Layer 9 of a small transformer language model trained on English Wikipedia (12 layers, counted from 0, width 96).
A neuron's activation on a vector x is GELU(weights . x), where the dot is the dot product.

Input weights of the MLP neurons that the questions are about. A number n stands for n times 0.0034.
n40: 24 -22 19 -16 20 -29 16 -14 57 -36 9 -34 20 -21 4 -6 -17 7 -43 49 -3 -60 -49 16 2 1 51 16 20 13 -5 16 -9 13 -31 9 5 -16 7 -14 -32 10 32 36 14 11 -26 -1 4 -14 -29 -2 14 -4 -35 7 -26 2 -6 20 0 -9 31 7 29 6 -19 -8 4 2 -29 -23 6 -53 -25 -45 -69 -8 0 12 1 -10 40 7 -9 1 -2 -4 -22 -2 44 -7 1 20 22 -22
n53: -5 -27 -29 -3 -3 -40 -7 -9 -22 2 6 50 25 3 -11 1 -13 -8 27 -25 -16 1 36 7 -11 8 30 5 29 13 -7 -10 -14 -1 -26 -17 0 38 -17 18 2 13 24 -5 3 -46 16 11 27 45 -5 -11 30 37 -7 -23 6 11 55 -6 -9 -12 -27 -1 -62 -6 -19 -14 -5 -16 17 -48 10 -19 -32 -7 14 -1 31 -8 41 5 -19 6 5 -9 54 -10 -9 13 1 6 23 36 -8 -31
n72: 12 -7 -9 -42 -14 42 -21 23 25 -4 -15 -1 1 22 -13 36 13 6 23 8 25 -19 21 -37 -4 -16 18 2 -12 -24 34 -15 -17 3 4 -3 27 34 50 -3 3 -22 4 -37 10 -32 -11 40 8 -42 0 -3 27 -57 6 -37 20 -20 -10 32 20 29 -3 49 -19 -17 -7 -1 36 5 -25 -9 -13 41 -12 -14 11 26 -19 23 -24 -5 -6 -10 -4 17 -15 -14 -20 -6 -6 29 -8 -22 3 -20
n81: -3 -4 -46 18 22 -6 -5 -1 -2 -45 -25 -36 -5 12 13 21 46 11 14 -8 46 -2 -21 -9 -6 -25 -10 -2 23 51 5 3 -44 -9 -9 35 1 -18 -4 1 15 22 31 -26 0 -23 43 15 -6 21 10 18 -25 -9 0 -6 63 -8 2 6 8 -33 -11 -21 -52 -11 -29 -14 54 -12 -1 1 -18 25 2 7 -39 -11 -7 54 52 -7 -3 18 -59 -19 -10 -7 -7 14 15 29 -39 -26 -11 -4
n90: -12 15 -17 -23 -3 -31 -7 4 -3 -34 -25 -12 -41 28 -11 -23 38 32 7 -33 12 -3 36 34 -9 -11 44 -19 -53 21 -16 4 26 -15 8 7 -23 55 -6 -2 -1 39 12 -6 46 -15 -1 3 64 15 3 9 -9 8 -1 23 21 -21 37 -41 12 20 -4 -1 -20 -35 -21 12 -18 -36 14 -31 -36 -9 -18 30 2 8 -4 -45 47 -44 11 3 -29 -33 -10 -4 17 9 -6 16 2 22 -35 -9
n91: 11 17 15 28 18 6 -11 22 11 1 -26 -1 -45 -19 -10 -7 -15 29 -12 -13 30 -51 14 10 53 12 10 39 32 15 8 -16 9 6 -29 -43 -12 -5 -27 -59 10 -2 1 -31 21 32 -24 6 -32 -25 19 -17 -6 16 -21 -10 30 1 2 -17 8 -30 20 20 -36 -14 9 -41 3 21 11 12 -12 16 -1 -39 34 12 12 -4 11 -27 -9 -17 13 -2 19 -15 -17 29 19 -25 36 27 20 -12
n97: 24 51 26 -4 -16 -16 28 -37 -2 -10 6 -1 -26 1 19 35 30 10 0 -24 30 53 -4 32 -11 15 54 52 -9 7 -19 -32 -2 -19 -23 1 3 -8 4 -27 -21 -13 -33 3 29 -10 5 5 11 28 -26 35 -20 -36 -21 -28 -1 17 2 12 -8 10 -15 -42 25 -38 -6 18 -6 0 -32 3 -3 -5 -12 -33 -5 7 -38 -10 6 15 1 -16 -23 15 -8 -37 -2 -27 56 0 -20 -14 -3 19
n101: 1 -20 36 -3 6 15 26 -47 25 -7 11 -9 13 -23 -26 19 -27 27 -17 0 -34 15 -21 -55 12 10 6 -21 20 41 -20 -34 12 20 5 20 -46 -33 -30 -35 26 12 -9 8 1 23 29 -13 25 29 -36 -11 14 11 3 40 23 4 -8 3 21 -5 35 17 36 25 -9 12 1 -3 -24 -2 5 -7 -8 -32 13 3 9 23 31 -26 -12 2 21 -10 -36 -11 -44 -12 -36 -19 -1 27 -37 16
n112: 18 -7 26 -21 10 33 27 -12 3 12 -8 -32 12 -54 43 30 -1 -2 -26 -52 -21 18 7 -19 -45 -46 -34 -28 2 11 26 13 -55 -3 35 10 -5 29 66 -11 -27 57 -6 -10 10 -26 -13 36 -4 15 -32 -51 29 -9 -5 14 0 29 9 47 -14 21 4 9 35 15 -15 33 -7 -34 -24 3 35 27 10 -5 -29 2 12 -37 -36 23 -18 8 -12 -42 51 29 31 -40 9 -14 -8 31 -13 -28
n119: 25 -13 -11 -27 11 -36 47 -7 17 -8 30 -5 -33 -19 -4 46 -11 15 -1 -9 22 1 -28 -14 5 31 -21 -40 1 -16 1 -18 15 22 -11 -44 -16 11 10 -8 -23 31 -24 4 12 33 -13 -3 1 23 0 -29 20 -6 -37 -6 48 -15 -13 -10 44 2 19 9 -48 -1 28 31 -24 -18 -19 -29 35 5 -45 14 10 17 -6 -31 -4 13 -6 -4 7 49 7 6 -20 -22 14 -4 -13 3 27 0
n127: -1 -15 -9 12 -16 15 5 12 21 -16 -38 -18 8 -11 7 -8 15 -10 -8 4 -5 29 17 35 1 -27 -49 0 7 7 -69 45 -33 -26 26 20 21 18 4 2 -27 22 -51 61 -11 21 39 40 19 -10 39 -52 29 0 16 -22 -20 -32 7 14 -10 12 -32 -30 -10 -51 16 23 -12 38 15 -29 -17 -4 -29 -2 8 -33 -31 31 29 8 -17 38 19 -6 2 -21 18 4 18 31 -29 -36 7 -11
n129: 17 -25 -3 38 -42 12 -22 0 -36 -30 -13 -38 19 39 27 -51 14 8 -12 -25 -33 44 -7 26 23 28 12 -29 36 31 18 -10 -34 13 -11 14 -5 -27 -17 -23 29 -15 35 -1 -1 35 -12 0 -21 26 12 -41 -15 9 9 8 -20 -4 -29 -18 -41 64 -18 0 41 -18 26 12 -10 6 -29 27 33 3 -72 -54 46 38 -8 9 1 12 -4 63 -39 -66 -38 -11 20 5 -17 26 6 17 -5 -26
n140: 48 -43 -19 41 3 4 -12 -7 -20 -26 -10 -27 1 -26 9 1 9 19 -4 -7 30 40 -11 -17 40 0 7 -10 -33 21 21 -7 -5 17 5 29 11 -16 18 1 2 28 59 11 -8 0 -4 -3 3 13 -12 5 -37 18 -13 16 -10 8 -46 -9 10 -9 0 -5 43 14 -47 26 -40 -4 -47 -12 47 36 -24 -32 2 31 5 32 17 5 11 34 -17 -26 0 8 -21 -8 -52 -23 -41 9 -4 -29
n144: -28 -38 4 9 25 -8 -11 5 -29 -1 -29 13 -40 11 5 -17 48 9 -18 -8 -13 18 34 -28 -20 11 2 -13 16 7 15 -12 18 16 31 -34 1 21 43 -11 -12 19 -42 -35 6 -19 47 11 19 -12 -5 -52 20 -13 -16 9 -18 4 -30 -9 -2 -20 8 27 36 -2 -43 64 -5 3 -26 13 -25 6 39 -32 9 -25 48 -52 -20 -16 4 19 -22 -41 22 -9 35 31 -7 -1 49 23 8 -1
n152: 14 16 5 58 2 -12 3 -12 -14 20 -47 -15 -50 4 -5 -7 2 -32 -15 16 -30 -29 -28 20 -38 -35 -28 41 9 3 -8 -35 9 51 0 17 11 -76 -7 -22 -9 -2 -14 -13 -5 9 2 8 35 -7 3 -3 -3 29 2 -8 27 -17 1 14 8 -35 -25 34 59 -21 -26 -36 22 38 -1 -37 -11 15 -5 56 -5 -3 -33 15 14 14 -26 -10 -13 63 -79 5 6 43 -9 -15 40 39 16 34
n215: 3 -18 2 7 32 -19 7 1 63 14 7 15 -53 -15 19 -7 14 12 25 -27 -33 -16 -21 -7 -5 -8 42 -20 -3 -18 -12 -22 -31 11 20 -20 8 -11 16 16 -22 -1 26 -32 5 24 -13 29 20 -15 15 7 -4 -7 9 -10 50 -20 -30 48 -8 -8 -8 2 -6 14 28 -15 43 -5 7 -10 5 -3 19 -23 -36 33 21 28 -11 -10 27 2 -17 -8 -32 -26 27 -2 -28 -27 26 -23 48 -26
n217: -27 -25 3 16 -23 24 -36 -4 37 32 -54 -17 -22 -19 37 20 12 18 11 26 -22 16 5 -13 38 2 5 -16 -14 23 -45 12 -2 10 2 9 27 -30 -2 45 -12 30 12 8 48 39 -4 8 13 -2 -50 -12 -18 -18 -35 21 -20 12 21 17 40 -26 -47 25 19 25 -21 24 -29 18 -12 -10 -4 -22 -7 5 -28 -45 23 7 -5 35 35 -71 -24 52 -57 -4 -43 -3 -6 -8 -5 -47 -8 8
n225: 18 9 -4 29 -12 17 -19 -14 -15 -36 -22 3 -25 -5 3 -94 -16 30 -10 3 10 -31 15 10 -1 -27 6 -11 16 -6 -15 -34 24 -56 -16 -13 44 -6 -27 -1 -14 32 18 10 6 15 29 11 8 3 41 -2 -15 53 27 8 -5 31 6 -6 -19 -17 6 10 11 28 -4 4 -2 -36 -9 19 -12 -11 32 -31 -21 -13 -21 -13 21 -47 4 7 -5 -23 34 -10 -15 16 39 9 1 -22 21 -23
n239: 19 -1 4 44 -4 2 -21 -49 10 -12 -14 1 -50 23 -19 -26 -16 33 13 -34 9 21 28 33 36 -61 -35 -23 -20 16 31 11 -32 17 14 -11 -2 -16 9 -11 30 39 10 -12 23 -5 24 7 12 30 -4 26 -41 4 -8 -5 -3 -23 -21 -14 -19 -38 23 -19 15 -25 65 47 11 -17 -32 34 26 -44 -9 -10 5 15 21 1 -8 -28 30 15 3 -18 -33 -18 39 -11 1 -30 -15 13 2 -4
n276: 26 -6 -29 -33 -10 56 -13 -4 -1 12 -16 -21 14 -15 4 16 -7 39 50 19 14 -39 10 -8 23 3 2 37 6 -4 -1 -7 5 11 -9 -11 11 -39 0 16 14 14 9 -8 50 -18 45 -1 -2 17 1 -26 -20 -10 39 7 18 14 -55 -6 -23 21 22 11 -1 -10 -4 -33 -46 46 -23 15 -6 19 -25 -4 -43 -5 14 24 -32 -31 8 22 6 -10 -26 21 10 -9 1 38 -12 -4 -32 34
n284: 2 -5 -1 21 -63 -12 -33 -19 -11 -11 -12 0 -44 38 57 26 4 12 16 10 5 0 -8 29 3 -16 -8 -9 5 2 15 1 -15 -41 -20 -6 -38 -29 -27 46 -37 5 -11 -13 13 -40 24 -21 24 7 31 -17 23 10 41 -31 -11 -30 -10 28 16 29 5 -14 4 -21 -15 10 6 -29 6 27 14 18 -4 -23 41 -13 8 18 13 35 11 -23 -28 3 -18 15 15 -20 41 1 16 45 1 -6
n288: 30 52 -15 -1 20 1 3 29 -27 -31 -23 35 50 5 -56 35 -1 19 18 8 -33 13 18 -22 -11 5 18 -40 4 -10 16 12 -2 10 -2 -39 45 4 13 -6 -6 -24 -29 51 14 -47 -4 -10 11 7 1 -21 43 -1 46 4 28 4 7 33 7 22 -14 -40 11 -25 -19 13 8 -14 -38 -15 22 -25 -1 20 -38 4 5 -4 14 -33 30 -10 20 -13 -14 -21 23 -3 27 -33 -29 -1 10 -24
n295: -6 -38 -45 -21 -14 38 13 17 0 -14 -18 -14 -33 11 3 -1 -1 21 2 23 -31 57 -7 7 49 42 39 -7 -37 40 42 41 4 -2 -29 -18 -58 -10 36 14 -21 26 -5 -9 -16 9 1 -27 5 -19 28 -10 -5 6 12 15 -14 6 -29 -12 -1 14 -3 23 26 9 -30 17 3 32 -41 -20 -18 26 -15 -14 -44 -12 -19 -5 26 -34 54 -3 -2 -10 7 -16 -10 -38 17 -10 -34 -18 38 -16
n320: -24 3 1 -1 -6 -8 60 -27 5 11 9 12 12 -11 -35 29 0 10 38 -21 -6 16 35 28 7 8 3 5 -3 -60 35 9 19 -1 47 -16 11 -2 -11 18 5 18 -18 -48 51 -13 47 6 3 18 -24 -14 -9 -15 -16 -3 -1 -24 3 21 -8 6 15 32 -10 -23 16 -52 -11 6 -20 10 23 -33 1 17 -8 -32 13 -42 -3 14 13 14 13 13 14 -15 2 -3 -28 4 -20 13 -34 -16
n323: 59 -3 5 -19 -34 39 16 -28 -3 -12 24 -19 2 -10 12 7 28 -26 6 -13 11 30 26 -1 -35 -60 10 1 -42 26 24 0 18 -20 -24 -32 12 -36 21 -26 -30 36 -27 -7 0 40 9 21 0 36 -19 14 6 -5 -18 -47 7 -21 31 35 -10 -21 59 15 -56 8 1 53 41 12 6 9 5 -1 17 -4 -30 1 -37 3 9 -11 -12 -26 -8 4 4 -8 7 -18 1 -18 8 -2 -1 -48
n343: -7 0 -4 25 4 24 -5 -36 37 4 -11 10 17 -39 25 1 -6 -5 -23 -1 -15 10 -5 23 18 -14 -20 25 16 7 19 6 48 6 14 -5 -25 -24 7 21 19 26 7 2 -8 -10 15 34 -4 53 23 -31 10 9 -29 -1 -18 -34 56 -8 37 28 11 -36 0 -31 -17 -20 7 -40 -6 -13 16 -22 -10 8 -27 6 -9 9 -25 -12 -57 14 6 -40 -16 22 -18 -32 -1 -10 -4 11 32 -4
n346: 32 -10 1 20 28 1 73 -12 -23 -38 5 12 -35 -43 -30 35 23 21 -41 9 -45 17 -10 -12 -9 -1 1 -16 -23 25 26 33 14 32 18 -30 -19 -2 27 -4 9 19 -29 23 -13 -16 -5 -9 -11 51 1 -23 15 9 -9 15 4 -35 7 35 -5 -16 -8 25 -16 -32 -13 3 2 17 -14 -30 -11 -35 -52 -5 -43 26 24 7 -3 23 23 -12 9 0 33 18 12 -26 -2 17 -14 10 7 -35
n354: 19 0 20 13 -45 10 22 -20 4 -5 17 4 -37 32 -17 -14 25 2 -38 2 -1 1 46 -16 21 49 21 -26 -17 -23 12 -18 -6 -8 -15 -8 -34 -16 1 9 23 27 -4 8 -17 -8 37 -37 15 17 -1 -38 -8 -3 5 -27 -18 12 6 -18 8 8 -12 30 -63 7 -19 32 4 -58 -37 44 25 62 -7 -22 -6 24 48 -9 -25 -33 15 13 -9 -20 2 1 -14 -8 -14 -27 58 5 1 10
n374: -2 30 59 -2 39 -1 -5 57 -16 21 -17 -5 -32 3 6 -3 32 10 26 8 -16 12 52 -16 3 -2 -30 -28 -3 18 -15 21 -17 -28 1 -39 1 -24 38 36 -32 13 29 -28 -2 -42 4 -49 7 -18 -6 23 -5 3 29 -40 19 -10 15 4 -11 -21 -45 -24 -4 -46 21 12 -27 -23 21 9 13 14 -10 36 -15 24 -18 12 22 -5 -30 -10 -20 -12 -15 -14 -18 1 -19 6 -16 11 27 24

Each question shows a token from some text and the vector x that enters the MLP there. A number n stands for n times 0.068.

"ak": -33 -19 -9 -10 22 14 -29 11 3 22 46 61 -11 6 -62 -31 3 12 0 -10 24 -8 -2 -4 -15 -13 -7 4 -3 1 -24 19 -8 26 9 21 -26 12 1 -16 4 -19 -23 -2 0 -4 -16 15 -21 -12 34 14 14 -7 -2 26 10 -19 -10 -25 33 -6 31 -12 14 17 -6 29 1 -7 51 -1 -28 26 2 2 -5 -1 -3 -26 -3 -2 -2 -7 7 10 13 15 4 -14 -7 -5 -5 -15 -13 23
The two highest activations, in order: n144, n90

" A": -21 -7 16 -25 5 11 34 1 3 28 19 33 -14 9 -15 18 23 -26 -9 -4 -16 1 4 9 -32 18 12 23 10 6 -3 -9 -22 8 24 2 -26 -17 1 -1 3 -12 10 -12 -38 -7 -20 -15 -4 -15 21 45 -21 22 0 -2 -13 3 -11 19 9 41 34 2 -1 15 3 -23 -2 3 38 42 -12 4 -36 2 1 -25 -12 -25 -16 -12 -3 -16 40 -13 18 12 -1 12 -6 -37 6 -10 -18 0
Which neuron lights up most? n320

"gu": -15 -7 -6 -23 -2 16 9 -3 -13 16 35 20 -12 7 2 -18 22 -4 -46 7 -8 4 -20 13 -30 15 -20 24 14 27 14 -7 -1 14 6 15 11 11 -11 -21 -18 -11 -12 13 -5 17 5 -6 -2 -15 -7 56 -33 14 -1 13 0 -1 -17 3 48 4 21 -31 10 -6 -2 0 8 -18 11 11 23 -4 -18 -11 16 -22 -15 -36 -2 3 22 -53 -11 -24 29 14 7 24 33 -12 -5 4 -26 13
Which neuron fires most, and how strongly? n97, at about 1.4

" Ho": -8 -19 18 -2 4 -2 -4 8 10 36 6 37 -32 -4 -18 15 -4 -18 -7 -21 9 -17 -11 -7 -18 1 13 17 17 25 4 -4 24 29 14 2 -7 -15 -17 -3 0 11 18 -14 -24 -6 24 1 7 -2 30 64 -13 9 -3 -28 -12 -26 -7 4 33 58 28 -17 -12 4 13 -5 6 -3 32 19 -10 8 -21 -10 31 -13 3 -19 -18 -4 -4 -35 13 -36 3 -15 -17 28 -8 -30 -11 -11 -16 4
Which neuron lights up most? n91

" and": -6 -2 5 -32 -4 24 -26 24 -20 6 -2 12 -9 -14 -37 -1 -2 -11 -12 -3 -9 -26 -26 7 0 -2 3 11 -6 32 -6 2 -21 18 -3 -12 -39 -3 7 5 22 -3 -40 12 -8 -1 9 -16 11 -8 30 16 -24 24 -4 -7 6 21 14 6 11 47 52 -19 12 -2 2 -8 21 12 37 27 -14 2 3 -7 5 22 -9 -37 -10 15 18 -27 4 -17 16 14 -18 14 5 -4 -10 -33 9 2
Which neuron lights up most? n295

" M": -27 -20 10 -9 -1 2 21 15 -14 39 10 22 -12 -18 -21 14 13 -17 -24 -5 -4 -18 -1 2 -31 -14 17 21 1 17 13 1 -19 5 1 17 -12 15 0 -11 9 -18 26 23 -25 -8 -3 -15 -3 -9 26 59 -18 17 26 -15 -28 17 -13 -3 8 16 35 -18 6 -1 12 -23 -6 -13 40 17 -3 -2 -28 9 30 -23 -6 -3 8 1 11 -31 11 -10 24 20 -14 12 -25 -35 3 9 -16 -2
Which neuron lights up most? n53

"s": -30 -26 3 -11 5 18 -7 4 -43 24 32 -6 -23 -4 -35 9 16 -19 -11 1 6 16 -4 -6 -17 3 -4 11 2 23 14 -17 -3 17 18 10 -4 19 6 -14 23 -9 9 -10 -40 -7 6 13 -23 -12 5 28 -34 6 -20 31 -18 26 -4 -12 33 29 20 7 29 -9 -15 -4 -8 -25 16 43 5 10 -6 -20 17 14 -19 -25 14 -5 38 -25 -20 7 31 -6 -16 13 1 -8 -17 -28 -15 29
Which neuron lights up most? n140

" lo": -28 3 -16 -18 15 0 -2 -2 -24 0 28 33 6 1 -7 9 9 -17 -9 0 -3 -23 -2 3 -6 -19 16 18 16 30 -27 38 -10 -8 4 21 1 -11 1 -9 23 9 -5 12 -11 6 16 31 -17 -19 7 43 13 12 -22 -33 -21 -36 -32 23 32 42 43 -14 -15 3 12 16 -23 -18 4 37 4 14 4 -26 0 1 -14 -14 -3 -12 8 -15 17 0 11 3 -4 -12 23 -2 -37 -13 -11 -11
Which neuron fires most, and how strongly? n323, at about 1.1

" \"": -12 -28 27 -45 11 3 1 -5 2 22 14 19 -26 -9 -24 -2 -4 -14 -38 -5 -1 -9 -1 3 -23 -5 -8 5 9 8 11 -1 -8 -15 13 4 -11 12 22 -1 15 8 19 13 11 -5 -7 3 -6 -7 0 53 12 28 -2 -24 -14 23 -15 19 36 66 33 4 3 15 4 2 14 -10 -14 24 -23 14 -18 -15 -9 -22 -9 -30 -12 -7 22 -34 -2 -8 26 7 -16 21 3 -20 1 -40 -8 12
Which neuron fires most, and how strongly? n112, at about 1.4

" Bra": -13 0 -8 -15 21 18 -9 18 24 5 22 37 -19 2 -2 6 21 -14 -21 10 -12 -30 -17 12 -8 5 12 15 9 24 -3 3 -27 9 -12 17 4 -7 3 -13 27 -48 -17 6 -17 -2 8 10 13 -20 8 60 8 8 17 -4 15 -22 11 16 42 40 22 -3 1 -1 17 -28 5 -28 28 5 -1 0 -26 -20 -13 -3 4 -31 16 -29 9 -25 20 -4 4 24 -1 -22 -24 -33 -11 -21 -18 3
Which neuron fires most, and how strongly? n215, at about 1.2

"re": -22 24 -2 11 -6 4 -9 5 13 6 14 51 -12 17 -20 16 4 -32 -25 2 16 -2 -15 -9 2 -7 6 -3 18 22 6 1 -8 -7 30 2 -12 -4 -8 15 -20 -22 9 9 -10 -10 -29 21 -37 8 -2 28 -19 32 -27 -12 -5 -13 -38 1 -31 13 -16 -28 -42 -9 -8 0 30 2 19 25 21 -23 5 32 14 -4 -19 -42 -9 -27 23 13 34 2 20 4 4 9 1 24 -6 0 13 32
Which neuron lights up most? n239

"r": 17 -19 -1 12 7 22 -20 27 -13 16 6 22 -11 16 -24 -11 -8 -20 -27 12 -2 -48 -34 -11 -1 0 4 -12 23 17 -11 19 -9 -3 -7 -22 -11 51 -11 -15 9 0 -21 -17 -33 -13 -5 40 14 2 -11 44 -17 50 18 28 18 -5 -16 -12 14 18 23 3 -8 -7 34 5 -10 -13 26 8 -22 -10 -9 -20 31 -10 -7 -5 16 -4 0 -22 27 11 16 5 6 -10 -4 -6 -8 -22 2 -7
Which neuron fires most, and how strongly? n91, at about 1.6

",": -9 -3 -10 -20 -1 14 -27 4 -15 -12 11 3 -27 -8 -28 15 -8 -5 -7 0 2 -21 -32 5 -12 8 12 17 4 39 -8 16 -5 -7 14 -2 -37 25 7 9 -1 28 -36 6 -37 0 -2 4 9 5 20 37 -12 31 27 10 -12 7 -22 -9 25 29 38 -26 23 -10 -3 13 11 6 46 30 -27 -16 -1 2 11 -1 11 -25 0 6 23 -19 -13 -5 14 14 -19 -2 -6 -15 -20 -39 11 16
The three highest activations, in order: n295, n90, n284

"ch": -7 -5 -2 -2 26 30 -4 5 -12 21 -4 52 -1 -7 -4 -35 28 1 -16 13 -1 -38 18 -6 -2 -18 8 -16 9 -16 -12 12 18 -4 -10 24 -12 29 -3 0 27 -1 -6 -12 -13 12 -26 -6 -13 -1 26 31 -5 -12 18 10 -1 -2 6 -13 5 21 12 -13 -5 -22 -19 17 29 -22 39 -19 -11 -9 15 3 0 -34 -5 -73 -16 -18 34 -42 24 30 16 2 -4 7 -10 20 -3 -22 -6 24
The three highest activations, in order: n90, n225, n144

" of": -11 -24 0 -26 -10 19 8 -2 -25 40 14 8 -4 7 -18 -27 9 -13 -6 19 9 -14 -12 -1 -15 -2 9 6 -12 23 -32 -8 -5 4 -2 -20 -39 -11 -2 13 1 -1 -23 1 -2 -9 -22 14 17 6 -16 12 -23 31 -6 -11 -7 32 6 -8 26 35 51 -8 6 11 0 0 -11 -1 39 15 -12 -27 1 -12 1 17 -20 -23 -7 12 28 -9 30 5 11 -12 -4 32 19 8 -3 -28 -25 43
Which neuron lights up most? n101

" he": -21 -2 17 -36 9 5 -4 23 -20 4 20 19 -10 -20 -19 -28 18 0 12 -23 -6 -16 -43 26 -3 1 13 7 22 24 -9 2 -20 -7 -1 -10 -8 -29 0 -13 -2 -4 1 8 -28 2 2 -9 12 -11 19 31 -26 45 8 29 -20 -11 6 4 45 71 31 -24 1 -18 17 -20 23 -9 24 27 -10 11 5 -6 18 0 0 -11 -22 3 5 -39 -5 2 -4 -20 -1 6 13 -1 -5 -17 3 8
Which neuron lights up most? n284

"-": -4 -1 19 -27 18 -10 -21 13 11 34 27 -2 12 -10 -41 5 -39 -4 -13 2 11 -9 -15 15 -3 -19 -1 9 -9 9 -17 -8 -6 7 22 4 4 27 -5 13 5 2 6 9 17 -3 -2 3 -27 -3 9 29 -1 15 1 -3 -19 -8 -12 20 -17 77 15 -1 6 19 -9 -5 24 -18 25 10 -31 11 7 -21 4 -16 -22 -48 -25 -11 8 -22 28 -8 61 11 -9 3 -9 -29 6 3 -15 6
Which neuron lights up most? n112

" the": -28 4 -2 -21 1 14 -1 8 -27 6 12 27 -7 -18 -12 -2 14 10 6 4 6 -26 -6 4 -5 10 -5 4 -13 25 -7 -5 -16 -20 4 0 -24 -2 20 -7 2 -20 -11 -5 -30 -2 13 -9 -16 -12 4 7 -18 29 12 -6 6 28 -11 5 19 34 67 -11 7 12 4 -11 5 -6 64 23 11 -4 -19 -9 -9 25 -13 -27 0 36 1 -30 39 -20 -1 2 -27 2 -1 8 7 -45 -14 7
Which neuron fires most, and how strongly? n91, at about 0.21

" mo": -5 8 31 -30 -10 10 -4 0 11 43 27 31 -7 16 2 11 16 1 -4 -18 2 -3 -10 5 -27 -4 2 19 8 36 8 30 -33 -6 -14 -5 4 7 -10 -11 13 -12 -1 -9 -37 1 6 5 -6 5 20 42 -3 7 -4 -41 -11 -12 -16 -12 51 40 28 -17 -19 -3 -6 14 4 2 15 32 -10 3 -24 12 -17 -19 -10 -26 6 11 24 -30 27 -35 -8 14 -17 6 -28 -30 -1 -7 -15 11
Which neuron lights up most? n323

"man": -12 -9 2 4 27 13 -27 20 7 23 32 30 -10 -3 -46 -21 14 -21 -6 0 -11 -40 -25 12 1 -5 9 14 14 25 16 16 16 -11 10 -11 -7 19 -25 5 4 -38 24 1 -31 9 4 13 11 -16 5 28 1 -10 2 38 19 0 -8 -13 20 37 -1 -39 9 -21 -32 9 22 4 45 17 -19 -18 0 16 2 -12 -15 -35 -20 -17 -6 -2 37 20 26 14 -16 -11 -13 2 -22 -3 -16 3
The three highest activations, in order: n343, n90, n91

" Ba": -22 -27 12 -29 19 -6 -5 8 9 27 16 14 -8 3 0 24 27 -13 -9 -6 -10 -18 -22 2 -16 21 1 17 7 20 -11 -3 2 5 2 21 7 0 -6 -11 14 -15 18 13 -22 -8 18 10 -12 -15 12 26 -5 15 -5 -17 -14 5 -27 28 32 21 37 -38 -3 -3 10 -8 8 18 47 -2 -12 1 -23 -17 20 -32 9 -46 0 -13 30 -40 5 -31 26 14 5 6 1 -39 -21 0 -16 -4
The two highest activations, in order: n40, n91

"ist": -3 -4 -5 3 14 11 16 14 -12 45 5 35 -8 6 -53 9 5 -34 -50 20 -29 -5 -15 -12 3 -29 10 9 33 36 -3 26 6 8 -21 -19 6 47 -12 -12 11 19 -18 -3 -25 -5 -24 26 -16 -4 -13 12 -22 29 9 23 -11 17 6 -10 3 15 5 -25 -11 -9 4 10 13 -27 21 10 -23 -20 -2 4 28 -1 -12 -29 -9 -7 10 -29 27 7 22 3 7 -5 -10 17 2 -16 6 9
The three highest activations, in order: n346, n53, n91

"e": 5 -14 -6 -4 22 33 -17 22 -21 14 52 6 0 5 -19 -10 5 -17 3 -6 35 -4 -36 20 -18 -5 5 15 16 -11 -12 -23 10 20 34 31 -42 -8 -15 -21 1 -9 16 21 -24 -7 3 -8 -17 -5 35 15 16 21 -8 8 -14 9 2 2 4 35 17 -36 -19 18 9 -2 9 -29 0 -13 7 25 -20 -16 -13 -26 0 -30 -1 23 21 -16 41 -1 -13 -20 -8 12 4 -12 2 -17 -24 1
The two highest activations, in order: n101, n343

"d": -28 4 -16 7 11 37 -18 1 1 23 3 32 -12 -4 -37 -23 0 -3 -9 -12 -5 17 -16 -13 3 -17 -14 17 22 9 -12 8 -25 -1 25 17 46 29 0 17 3 -4 -17 -2 -19 12 -6 2 -20 33 -7 28 -23 36 -19 10 5 0 -38 -16 -20 23 -5 -15 -30 -1 15 17 40 -5 29 34 -29 6 -9 16 -5 5 4 -26 -10 -19 -2 -21 2 3 2 12 8 -12 6 11 -19 -38 7 16
Which neuron fires most, and how strongly? n239, at about 1.1

"al": 3 -12 -23 -7 16 41 -13 11 -7 11 44 25 -7 18 -55 -17 10 -20 8 17 16 9 0 7 -7 -21 5 -12 10 -4 18 -38 -18 28 60 11 -3 7 -3 14 -20 -10 24 27 -32 12 10 -14 9 4 9 2 -3 17 26 5 -28 -6 -17 -7 16 29 -16 -37 -16 23 -16 8 3 -27 -15 7 11 10 35 -21 -12 6 -5 -11 4 7 0 -2 -17 -15 -21 8 -5 5 -8 2 -26 -22 -16 3
Which neuron fires most, and how strongly? n140, at about 1.5

" do": -15 10 -10 -28 28 21 -6 15 -19 13 19 36 -1 3 -15 -19 3 -19 17 10 8 -11 -23 -25 -2 -19 0 38 17 29 10 -18 -9 24 14 -13 0 -25 1 -15 8 35 0 -7 1 12 -27 27 -27 0 38 24 13 20 -31 -19 -16 6 -15 -19 26 67 25 -11 4 3 14 -4 15 -35 2 3 -11 6 -11 -21 13 -4 3 -13 -8 12 4 -25 -8 -3 -3 23 -16 4 -6 -5 -3 -52 -1 -4
Which neuron fires most, and how strongly? n343, at about 1.1

" ": -10 -8 13 -11 -28 -14 16 12 -30 8 31 60 6 2 -47 1 -21 -2 -18 3 12 -9 -1 -3 -2 20 16 -7 10 34 -18 19 -25 23 19 16 10 12 -14 18 -1 -16 3 20 10 10 0 26 6 -4 14 33 -15 0 4 -18 -5 11 -6 21 27 56 22 -23 2 20 -4 -28 13 -26 3 11 -32 2 -10 -8 -23 -30 -10 -19 -6 -6 11 -44 -19 -25 36 -1 -7 -7 -21 -9 1 -16 2 2
The two highest activations, in order: n288, n53

"id": 1 -7 -1 -9 32 27 -13 21 6 10 11 -8 -7 -12 -25 -19 -6 10 8 3 -2 -6 -20 2 -21 -27 0 7 -1 13 -11 9 19 30 43 1 -10 34 -21 8 -27 1 29 22 -24 6 -12 -4 -28 0 -10 1 -18 8 -7 0 19 -2 1 -14 -8 32 5 -42 7 -19 -22 15 15 17 27 39 21 19 -1 -14 6 -34 -5 -51 -5 7 15 -20 6 -24 0 26 1 35 11 -16 -15 0 -43 8
The two highest activations, in order: n112, n90

"in": -30 -31 1 -16 25 26 -8 9 -9 22 40 27 -16 1 -41 -4 4 5 -5 -8 24 -3 4 -11 -12 3 -26 20 -7 31 -36 -7 1 -11 20 8 -4 29 -18 23 -8 6 11 -5 -25 12 31 -12 5 -12 -5 1 -25 11 -7 14 -14 9 -6 6 9 20 7 5 14 0 -3 38 14 -28 17 20 -18 1 -2 4 15 -26 0 -51 -2 25 -18 -30 -1 -16 -14 28 5 2 21 27 -30 -50 15 7
Which neuron lights up most? n144